Layer 12 of a small transformer language model trained on English Wikipedia (16 layers, counted from 0, width 64).
A neuron adds its activation times its output weights to the MLP's output. To switch it off is to set its activation to zero at one token and run the rest of the model.

Output weights of the MLP neurons that the questions are about. A number n stands for n times 0.0011.
n1: -57 -90 80 -23 239 -77 -155 -25 -39 6 -91 23 233 255 71 -129 122 -304 49 -92 -170 183 -132 -5 2 -83 109 -25 -41 7 -157 103 -125 -185 -182 88 -313 0 182 -148 238 201 139 77 -70 -117 65 -172 5 87 11 -8 -102 336 -58 -188 45 90 -41 41 -170 94 -151 -126
n19: 25 -78 -116 -199 -35 -201 122 137 26 -11 -34 73 -18 -150 -210 -259 -12 -224 360 7 170 -285 -95 29 -19 2 -140 32 -65 207 69 69 -11 105 -184 -71 113 -55 124 154 161 101 4 -274 81 -133 -9 -111 35 146 103 201 -102 74 123 -21 -57 -144 43 108 -55 206 119 -135
n30: 51 54 169 53 39 24 -73 98 -80 48 -102 5 -113 127 65 -49 0 32 -4 -72 -71 -114 63 41 106 44 -87 -43 35 4 55 90 150 4 16 248 -87 11 -175 68 -174 29 -86 -69 -77 -42 28 -460 69 -133 -237 228 -39 -52 37 35 -68 62 19 174 -76 -103 -164 -173
n35: 36 -104 198 86 -365 -65 -129 332 43 -300 262 138 -15 -186 -277 21 80 -78 -112 -118 -168 75 -290 -56 -80 186 -95 173 -65 -79 55 82 127 -133 -7 -77 -148 128 99 92 22 -167 -253 174 268 26 346 -182 -17 -62 7 171 -62 -147 -57 -22 -109 226 81 -15 20 26 -217 -269
n89: -26 -105 159 325 -19 -8 -71 17 111 156 -89 -175 10 45 169 46 16 -150 53 83 -208 210 -92 75 82 125 82 174 67 -66 -217 181 28 -336 -41 1 -7 -84 6 -40 -82 -165 -69 70 -75 -51 57 150 -43 -48 -267 86 199 76 142 115 124 219 17 53 80 -288 36 206
n95: 30 65 28 87 59 19 28 10 -209 -16 10 -60 -168 2 -247 26 94 -20 -162 -54 -62 -231 -72 264 -6 62 43 -226 -102 7 -17 3 -4 15 -34 -154 150 -180 67 -90 13 -85 -11 164 -88 -102 35 -68 82 68 121 169 127 -149 -52 42 67 98 77 250 158 -47 214 71
n99: 4 -256 103 64 303 43 211 -180 -41 -53 -161 58 127 -100 -3 -227 -83 -183 -104 -19 12 -50 5 -162 -129 -305 -77 -140 268 -125 -16 156 163 81 -3 88 -29 -191 -165 -83 -175 -7 130 -216 246 -23 225 -60 -12 -372 -136 89 -19 122 -85 -218 -294 39 -21 -43 -174 -17 -384 260
n108: 258 94 70 -64 238 337 233 -17 3 -153 246 -63 -115 -64 -28 -22 65 58 6 159 157 56 -42 78 193 -14 125 -26 9 -119 -110 -109 -9 -161 -88 -64 270 -79 13 -39 -35 120 -242 -4 5 80 -97 182 -217 280 123 69 54 -42 -74 46 -67 204 171 -24 24 -46 259 -107
n109: -57 20 -128 -105 82 -14 140 7 -20 90 -87 -79 166 -24 -193 21 -88 -80 -109 353 140 -16 -81 -64 163 153 69 -135 354 42 -50 -90 49 -15 -74 -34 76 -80 92 -50 -161 114 159 -56 22 -30 216 -210 -22 -253 112 9 61 94 171 -15 -54 132 -84 13 -190 -144 -17 -75
n120: -203 -132 55 -102 -71 -23 -45 -105 33 -61 53 -200 -30 -99 59 336 62 116 -38 -20 190 -58 -76 137 -98 -28 114 71 70 231 -295 -82 53 -190 63 58 157 -132 -100 107 21 164 -42 -10 -114 32 -154 -102 132 206 -236 109 -140 51 70 105 338 182 88 -83 253 -38 101 13
n139: -99 -13 25 127 -110 166 190 -43 -68 128 49 -53 8 97 -56 62 -92 179 -68 14 -198 -55 -60 -130 -44 77 29 -71 29 -109 -72 193 -54 81 -95 91 -66 196 -106 46 -27 -104 -303 -14 70 -120 -137 -285 -162 86 -82 156 13 59 -75 32 180 32 75 -25 89 257 -230 4
n147: 108 -279 -70 183 245 -274 73 -62 187 148 3 34 10 221 -63 -91 233 -100 123 156 -163 -184 85 -4 -46 -162 -58 -44 -10 22 138 29 -10 -130 -156 56 9 -164 124 -99 -153 -41 -46 77 -278 145 45 230 -69 93 -1 69 -42 91 54 140 -107 66 4 99 149 165 -251 -152
n161: 268 -84 -112 248 16 -22 59 -120 -261 -157 -56 36 -18 39 -20 -36 138 -339 80 106 -7 27 238 -3 87 188 38 -107 -176 -34 -8 55 225 106 63 160 39 -252 7 33 39 -327 -191 -122 90 44 -139 -41 178 -52 -238 -68 258 -55 148 247 29 38 136 100 -266 -20 29 8
n179: -15 65 -130 124 14 -46 42 -77 410 11 -40 -98 148 123 131 -32 -59 -239 270 -151 111 121 103 8 -165 41 -213 160 151 -204 -208 21 -45 -27 39 -110 193 -135 145 21 3 126 101 276 -202 -42 -196 -138 -14 30 -37 -213 82 87 -247 42 1 -150 55 97 15 93 95 -103
n234: 65 61 -156 -392 -112 307 180 -83 263 -11 216 -182 75 -242 -163 19 -272 -68 -3 15 -27 79 -104 118 -32 36 16 -105 -11 67 -41 -174 304 190 -6 270 -61 -34 144 21 232 -46 -129 -101 -140 -112 160 -147 37 -297 84 223 -86 63 8 122 -15 -12 179 147 60 86 -252 160
n250: -16 41 -87 171 -16 29 45 47 -196 -3 5 -100 28 139 -99 102 133 -67 101 -280 -234 -216 -131 -243 117 -127 -46 -205 24 92 -46 -144 -324 -220 1 -36 -183 180 -102 74 232 -69 -197 -226 -186 -120 -19 18 36 -242 -163 147 -80 133 101 -72 319 17 -239 36 -231 -56 23 39

Each question names a token from some text and the token that comes next. It shows the activations a of the neurons there, in the order above. A number n stands for n times 0.026.

Then comes g, the gradient of the next token's log-probability with respect to the MLP's output, scaled to length 1. A neuron's effect is roughly proportional to its activation times (output weights . g). A number n stands for n times 0.0009.

" The", then " car"
a: 0 0 0 0 33 0 0 78 0 4 1 0 0 0 0 0
g: -4 296 237 26 90 -11 162 99 109 -75 202 99 108 106 -57 -173 -163 92 -155 72 -16 132 172 150 141 188 135 -287 -59 87 96 14 -55 -52 -26 -17 56 112 208 -17 0 49 -29 100 245 -154 170 13 -268 -65 270 -151 -74 131 89 32 338 -136 127 164 -113 56 141 62
Which neuron, switched off, lowers the next token's probability most? n108

" in", then " "
a: 0 0 0 59 0 0 0 0 0 256 0 0 0 0 0 0
g: -46 75 -19 -196 -24 212 25 56 101 -116 -55 -196 108 83 -86 53 115 236 76 -164 155 -133 174 85 -99 -77 331 -97 158 -1 -241 -222 115 126 -96 61 -19 -71 17 256 -118 172 -165 -35 -123 -48 -152 139 100 97 -141 -2 -39 -47 99 42 371 117 -287 -138 -35 -97 112 -149
Which neuron, switched off, lowers the next token's probability most? n120

"ro", then "om"
a: 0 0 0 0 0 0 0 0 10 0 0 0 0 189 0 1
g: -40 22 8 108 79 69 -57 -276 -23 79 -2 -11 153 -192 320 -55 -183 -9 88 296 217 -80 101 -82 11 167 249 -68 2 -42 -39 -79 -78 37 104 -77 43 193 241 -276 10 -215 -26 -278 185 -3 73 -31 78 -156 182 -182 0 -93 128 -337 41 -110 -199 23 -35 -38 17 18
Which neuron, switched off, raises the next token's probability most? n179

"or", then "se"
a: 0 0 0 0 0 0 1 0 120 0 70 0 72 0 0 0
g: 21 -99 25 -28 -96 102 -337 -305 82 191 202 99 -50 250 158 70 144 -154 95 -99 -272 -174 58 -37 95 104 37 -50 23 -114 -210 10 115 184 253 -145 78 52 53 -91 -145 47 240 -128 182 225 57 -129 -27 62 28 115 -29 -35 58 46 223 -116 185 119 -118 -72 161 -136
Which neuron, switched off, lowers the next token's probability most? n161

"unn", then "ing"
a: 0 0 0 0 1 0 0 0 0 0 149 0 0 0 0 46
g: -23 51 87 -286 4 -19 33 191 123 -311 -97 -27 73 27 28 61 51 -40 174 -7 163 -32 86 -5 154 47 37 33 135 52 130 24 -423 -94 -293 -12 58 106 -191 17 340 -75 177 -224 281 115 9 -5 -119 -120 -190 -45 183 81 -47 168 16 -18 103 -124 128 36 -60 170
Which neuron, switched off, lowers the next token's probability most? n250

"-", then "P"
a: 0 0 16 0 0 0 38 0 0 0 1 1 0 0 0 0
g: -82 -212 108 -172 72 -53 17 177 141 36 -84 69 76 187 -70 -29 -316 65 24 -73 -29 56 49 145 -34 -219 144 102 130 -22 -114 -135 -207 29 -120 202 32 55 46 -182 85 138 -7 -4 68 -140 -101 303 152 -232 355 -101 -139 68 126 -54 1 -43 -13 -97 -71 -108 -321 280
Which neuron, switched off, lowers the next token's probability most? n99

" s", then "ett"
a: 0 0 0 0 0 0 0 0 50 0 0 0 0 222 0 0
g: -115 -101 256 66 0 118 120 12 4 46 98 -146 183 117 0 -158 -255 120 -56 -326 -285 37 107 121 8 101 -71 52 -86 -150 41 270 -5 203 255 112 274 -136 -42 103 -40 -101 -129 37 -97 241 -23 90 6 93 162 -108 -135 27 -130 -161 60 -7 -260 -116 -169 182 51 19
Which neuron, switched off, lowers the next token's probability most? n179

"ret", then "ary"
a: 0 0 98 0 5 0 0 0 0 0 0 6 0 0 126 1
g: -48 -61 -51 -80 158 -28 -146 -204 71 -133 288 -48 159 108 -147 96 180 271 36 -23 11 39 -174 -44 96 107 135 -85 -29 93 184 -153 -291 202 17 191 -29 -227 73 198 145 115 -222 139 -349 -24 -154 220 62 -28 106 114 47 3 0 0 -71 203 -4 190 162 53 -37 -12
Which neuron, switched off, lowers the next token's probability most? n234

" Ne", then "ave"
a: 4 4 0 0 9 0 0 0 19 0 45 0 0 0 0 0
g: -154 -81 -21 -68 12 -23 -1 3 26 -90 110 -15 -58 -190 -96 90 -301 117 141 -97 167 233 112 -38 -172 61 40 104 -20 -139 -14 -23 -89 -136 -151 -219 41 201 -95 106 206 -104 87 21 159 56 303 -302 256 -77 41 191 74 243 -96 -11 214 -62 -257 -271 76 -106 -18 -44
Which two neurons, each switched off alone, lower its probability most, in order? n139, n109

"work", then " int"
a: 0 0 219 0 0 0 0 0 0 0 68 0 0 0 0 2
g: 296 53 209 21 71 168 -20 47 42 114 -299 10 91 41 -57 111 65 -19 -308 161 -109 159 -271 -142 131 -127 87 -239 -108 -64 47 -94 -112 -25 81 -67 159 115 98 95 -89 108 -12 92 -9 -16 -261 -141 -238 -155 -113 -73 40 115 -112 25 233 317 -49 -79 148 -70 118 154
Which neuron, switched off, lowers the next token's probability most? n139

"us", then "hed"
a: 0 32 0 0 0 62 0 0 0 0 125 0 0 0 0 0
g: 218 -60 -233 -8 366 -167 -30 -21 -107 -57 35 113 161 156 -112 325 -90 47 157 92 -30 109 -26 151 54 64 134 -97 -54 102 148 282 -20 7 -324 -76 94 26 -168 204 -22 44 20 119 -229 -79 59 -36 -72 17 -89 -97 -27 171 93 97 208 81 -320 124 -83 108 26 110
Which two neurons, each switched off alone, lower its probability most, in order? n139, n95

" only", then " released"
a: 0 0 0 0 86 0 0 0 0 26 52 0 0 0 0 0
g: 172 29 96 -18 -56 -95 -61 54 -252 -38 -60 8 -33 174 -46 137 -100 -158 305 39 183 27 160 236 -68 -113 -336 29 38 96 -216 32 -57 -35 38 -113 -29 -8 112 -238 37 -1 131 79 75 167 196 73 38 90 19 308 -52 25 112 330 88 188 56 -234 182 -155 16 204
Which neuron, switched off, lowers the next token's probability most? n89

" car", then " p"
a: 0 0 0 0 338 18 0 0 0 0 416 0 123 0 0 0
g: -13 -115 19 6 -94 54 49 50 -374 -111 -95 41 146 -25 -38 41 -177 -131 -288 -35 -180 46 96 120 190 109 -122 -276 120 55 -54 -31 1 40 147 -49 268 88 -48 -86 -407 78 75 270 292 -65 -55 -21 -113 -65 -224 -164 -20 -192 34 -29 -21 14 132 -111 88 -71 15 174
Which neuron, switched off, lowers the next token's probability most? n139

" Rep", then "ubl"
a: 0 0 0 42 0 0 0 0 0 0 0 0 167 0 0 0
g: 149 4 133 135 137 5 -270 120 288 103 -151 98 266 -225 86 -197 -76 41 23 -118 44 -25 148 14 188 206 239 118 107 -150 -30 50 -172 120 14 -80 -17 28 -61 176 -195 -135 -73 -81 326 134 147 -35 138 111 -24 -52 179 9 121 182 -173 -91 39 9 -240 38 -90 -144
Which neuron, switched off, lowers the next token's probability most? n161

" Gr", then "ass"
a: 0 0 0 0 2 0 0 0 0 0 0 0 6 67 0 0
g: -123 -282 142 -121 -131 15 -121 -251 -127 21 -205 -8 -38 -56 -50 64 -84 -65 -44 -99 163 280 230 -35 155 -124 -99 -135 -82 -122 -84 -94 41 -282 19 -67 -29 -235 409 -116 105 -107 -44 26 -47 -85 -49 195 85 128 123 -32 -115 -45 -319 -2 105 65 74 -65 158 -192 79 81
Which neuron, switched off, lowers the next token's probability most? n179

"ion", then " c"
a: 0 0 135 0 0 0 0 0 3 0 21 0 5 0 0 0
g: 188 -41 128 18 103 -142 10 -141 41 115 -82 -119 -23 -142 190 120 40 59 -252 -92 -175 132 -184 135 18 142 17 -212 -32 -137 -8 -49 280 -164 137 57 208 38 78 -61 -303 188 42 -104 161 145 1 -45 -343 -23 -64 125 47 -53 151 39 100 227 17 134 -7 -299 158 163
Which neuron, switched off, lowers the next token's probability most? n30

"im", then ":"
a: 0 0 0 0 15 92 0 0 0 0 51 0 0 0 0 19
g: -256 132 44 -29 104 -23 60 2 20 138 -42 48 -153 -107 14 -96 -37 156 230 41 151 -211 -272 79 120 -161 84 294 160 135 -63 170 -158 46 -205 108 -49 -30 161 -104 10 109 -112 -17 62 108 26 -85 3 55 147 -30 -223 -259 -44 -73 120 137 334 178 -44 -241 -268 -18
Which neuron, switched off, raises the next token's probability most? n250

"est", then " L"
a: 0 0 163 4 2 0 0 0 0 0 69 0 0 0 0 0
g: -68 -197 -12 51 250 -51 -81 26 -29 78 61 92 39 112 0 27 -189 -214 -180 -255 -28 341 87 73 76 -177 -151 -32 200 -13 -199 -92 -79 -102 68 65 48 -10 -113 -126 -160 176 345 -61 -158 196 -40 22 116 -150 -67 105 -157 -156 -157 283 -116 -185 177 -152 -38 -74 -92 -22
Which neuron, switched off, lowers the next token's probability most? n30

"ale", then " g"
a: 0 23 20 0 0 58 0 0 0 0 215 0 0 0 0 0
g: 98 191 85 -200 58 -34 165 136 -192 -109 70 -175 19 -154 -121 81 -42 -345 -302 -145 -103 210 -105 43 -74 -10 -22 -141 -76 108 6 32 87 -56 87 -140 50 36 -188 -217 -160 151 -45 180 101 -30 -127 -99 -2 -348 -201 110 39 -378 0 68 23 47 12 -125 139 -69 12 84
Which neuron, switched off, raises the next token's probability most? n19

"ot", then "ors"
a: 0 0 0 0 60 49 0 0 0 0 0 0 0 7 0 185
g: 57 92 -144 -79 23 72 -132 49 -188 206 -222 -97 97 199 218 -173 131 100 -13 -217 52 -24 -65 -183 -177 -1 152 20 -104 -180 244 -477 111 -107 -148 -8 69 -19 148 -66 -24 -184 -185 -42 -14 42 109 -49 -100 -103 325 0 59 -110 23 -35 -45 -182 -3 108 -180 42 76 -108
Which neuron, switched off, lowers the next token's probability most? n250

"31", then "."
a: 0 0 0 0 0 8 0 0 0 194 0 0 0 0 0 0
g: 59 82 -31 141 297 241 -134 -235 267 -108 19 -125 -265 -19 64 -41 -52 29 -75 32 -240 -22 135 -24 29 84 -118 240 -19 22 -45 64 53 301 -69 222 60 48 -196 115 -152 -169 -13 -29 102 205 46 28 134 42 105 23 -122 389 163 -207 58 6 -73 136 -24 149 -69 -14
Which neuron, switched off, raises the next token's probability most? n120

" of", then " K"
a: 4 0 0 9 0 0 0 0 0 0 0 30 0 0 0 0
g: -211 -184 80 -55 63 -74 280 -47 161 -159 99 143 22 -73 -164 20 -54 -66 53 -168 64 -261 182 -174 -104 -163 58 40 12 -177 -129 -38 117 44 -158 -122 -55 49 20 -243 -112 20 250 95 -160 139 289 53 38 1 -8 -128 -125 -13 -88 182 6 -158 190 -196 -70 -76 -369 -139
Which neuron, switched off, lowers the next token's probability most? n147

" car", then ","
a: 0 0 0 0 264 0 0 0 0 0 470 0 121 0 0 0
g: -205 132 -127 45 -25 -292 55 -31 -56 -7 35 -53 198 -121 114 -86 -137 250 -15 31 11 -177 94 81 -32 124 -81 107 152 73 158 -98 -131 124 -154 130 -133 -120 230 -112 -45 -105 96 -278 199 -171 364 -69 -10 227 -24 -269 9 -125 106 -106 62 95 -255 27 -92 37 -175 -30
Which neuron, switched off, raises the next token's probability most? n89

"ate", then " in"
a: 0 18 0 0 3 74 0 0 0 0 67 0 0 0 0 0
g: -159 -166 9 -142 -276 16 68 121 -177 -25 130 91 74 -92 -316 4 73 -24 35 62 36 -242 -80 180 15 -140 108 -21 -140 -371 -19 264 -47 11 81 -46 -73 41 85 -57 -71 56 -196 98 -314 -1 -36 180 44 -32 42 77 339 -24 220 -11 -125 88 99 -163 116 -144 188 75
Which neuron, switched off, lowers the next token's probability most? n95

"ons", then " a"
a: 0 0 73 0 0 0 0 0 44 0 11 0 0 0 0 0
g: 7 19 -47 -177 -26 -152 106 -162 -42 -6 -114 -76 -95 -279 -106 -113 88 -114 -177 112 159 72 -82 -86 60 -80 -163 -105 51 286 -152 -357 -62 -19 56 -327 70 119 85 110 -72 22 -190 300 145 147 -181 -95 -226 208 139 -268 56 70 32 20 -17 53 37 -106 157 91 10 65
Which neuron, switched off, lowers the next token's probability most? n109

" of", then " the"
a: 0 0 0 27 0 0 0 0 0 0 0 130 0 0 0 0
g: 68 -82 -68 180 94 134 68 248 -24 122 -116 41 -210 -57 110 100 -42 -41 134 18 -165 -160 -172 -116 242 165 -124 54 -132 213 298 161 -165 -188 -50 -34 87 -32 304 -45 373 -17 -10 27 72 -8 -47 68 89 109 -62 130 66 -132 15 -99 -211 -172 -61 206 -105 173 -115 162
Which neuron, switched off, lowers the next token's probability most? n147

"irl", then " gr"
a: 0 0 16 0 0 17 0 0 0 0 180 0 0 0 0 0
g: -13 66 227 -3 50 26 362 -198 37 124 54 -108 53 -97 36 171 44 -100 -86 184 146 -3 -190 159 319 -7 85 -61 -21 -150 157 90 -82 -111 -247 139 12 15 190 256 52 144 10 105 -20 3 -7 -44 -98 -143 -116 -140 -30 57 -17 238 103 104 -161 -238 34 -288 -173 216
Which neuron, switched off, lowers the next token's probability most? n139

" a", then " single"
a: 0 0 0 0 41 0 0 12 0 43 3 0 0 0 0 0
g: 141 71 -10 -100 56 288 8 -139 -99 -178 -44 365 22 -32 -208 -203 31 62 21 5 240 58 -207 78 -42 81 -3 141 348 181 219 -244 -150 82 -145 -77 -159 -123 115 -55 7 -219 -59 -186 -13 -6 -141 28 124 42 -57 124 -23 -22 9 101 -89 -138 0 182 167 -124 237 -17
Which neuron, switched off, raises the next token's probability most? n89

" under", then "gr"
a: 0 0 0 0 20 0 0 0 0 23 21 0 0 0 0 0
g: -200 -65 -120 393 -41 150 -92 111 -3 -1 224 -28 56 166 -96 -19 133 -51 44 -140 -77 193 -40 -2 260 -190 -182 42 50 -130 -74 -38 -14 229 71 316 56 41 66 60 -19 320 -144 68 -84 -10 -96 -1 -199 -163 17 -166 136 -136 66 96 -19 -268 -117 -74 -3 215 -122 148
Which neuron, switched off, lowers the next token's probability most? n139

" Che", then "v"
a: 0 0 0 0 46 10 0 0 0 1 0 0 0 0 0 0
g: 32 -232 133 -22 58 -88 120 137 66 -97 -181 -191 202 -121 270 16 -39 177 70 54 222 -146 -214 -90 -6 -46 -55 145 -26 -165 -190 84 41 -298 40 22 -189 -21 -115 -42 123 60 217 82 61 33 -87 31 -72 -180 -53 92 -188 195 -282 -133 111 -127 107 353 91 -74 -112 -64
Which neuron, switched off, lowers the next token's probability most? n89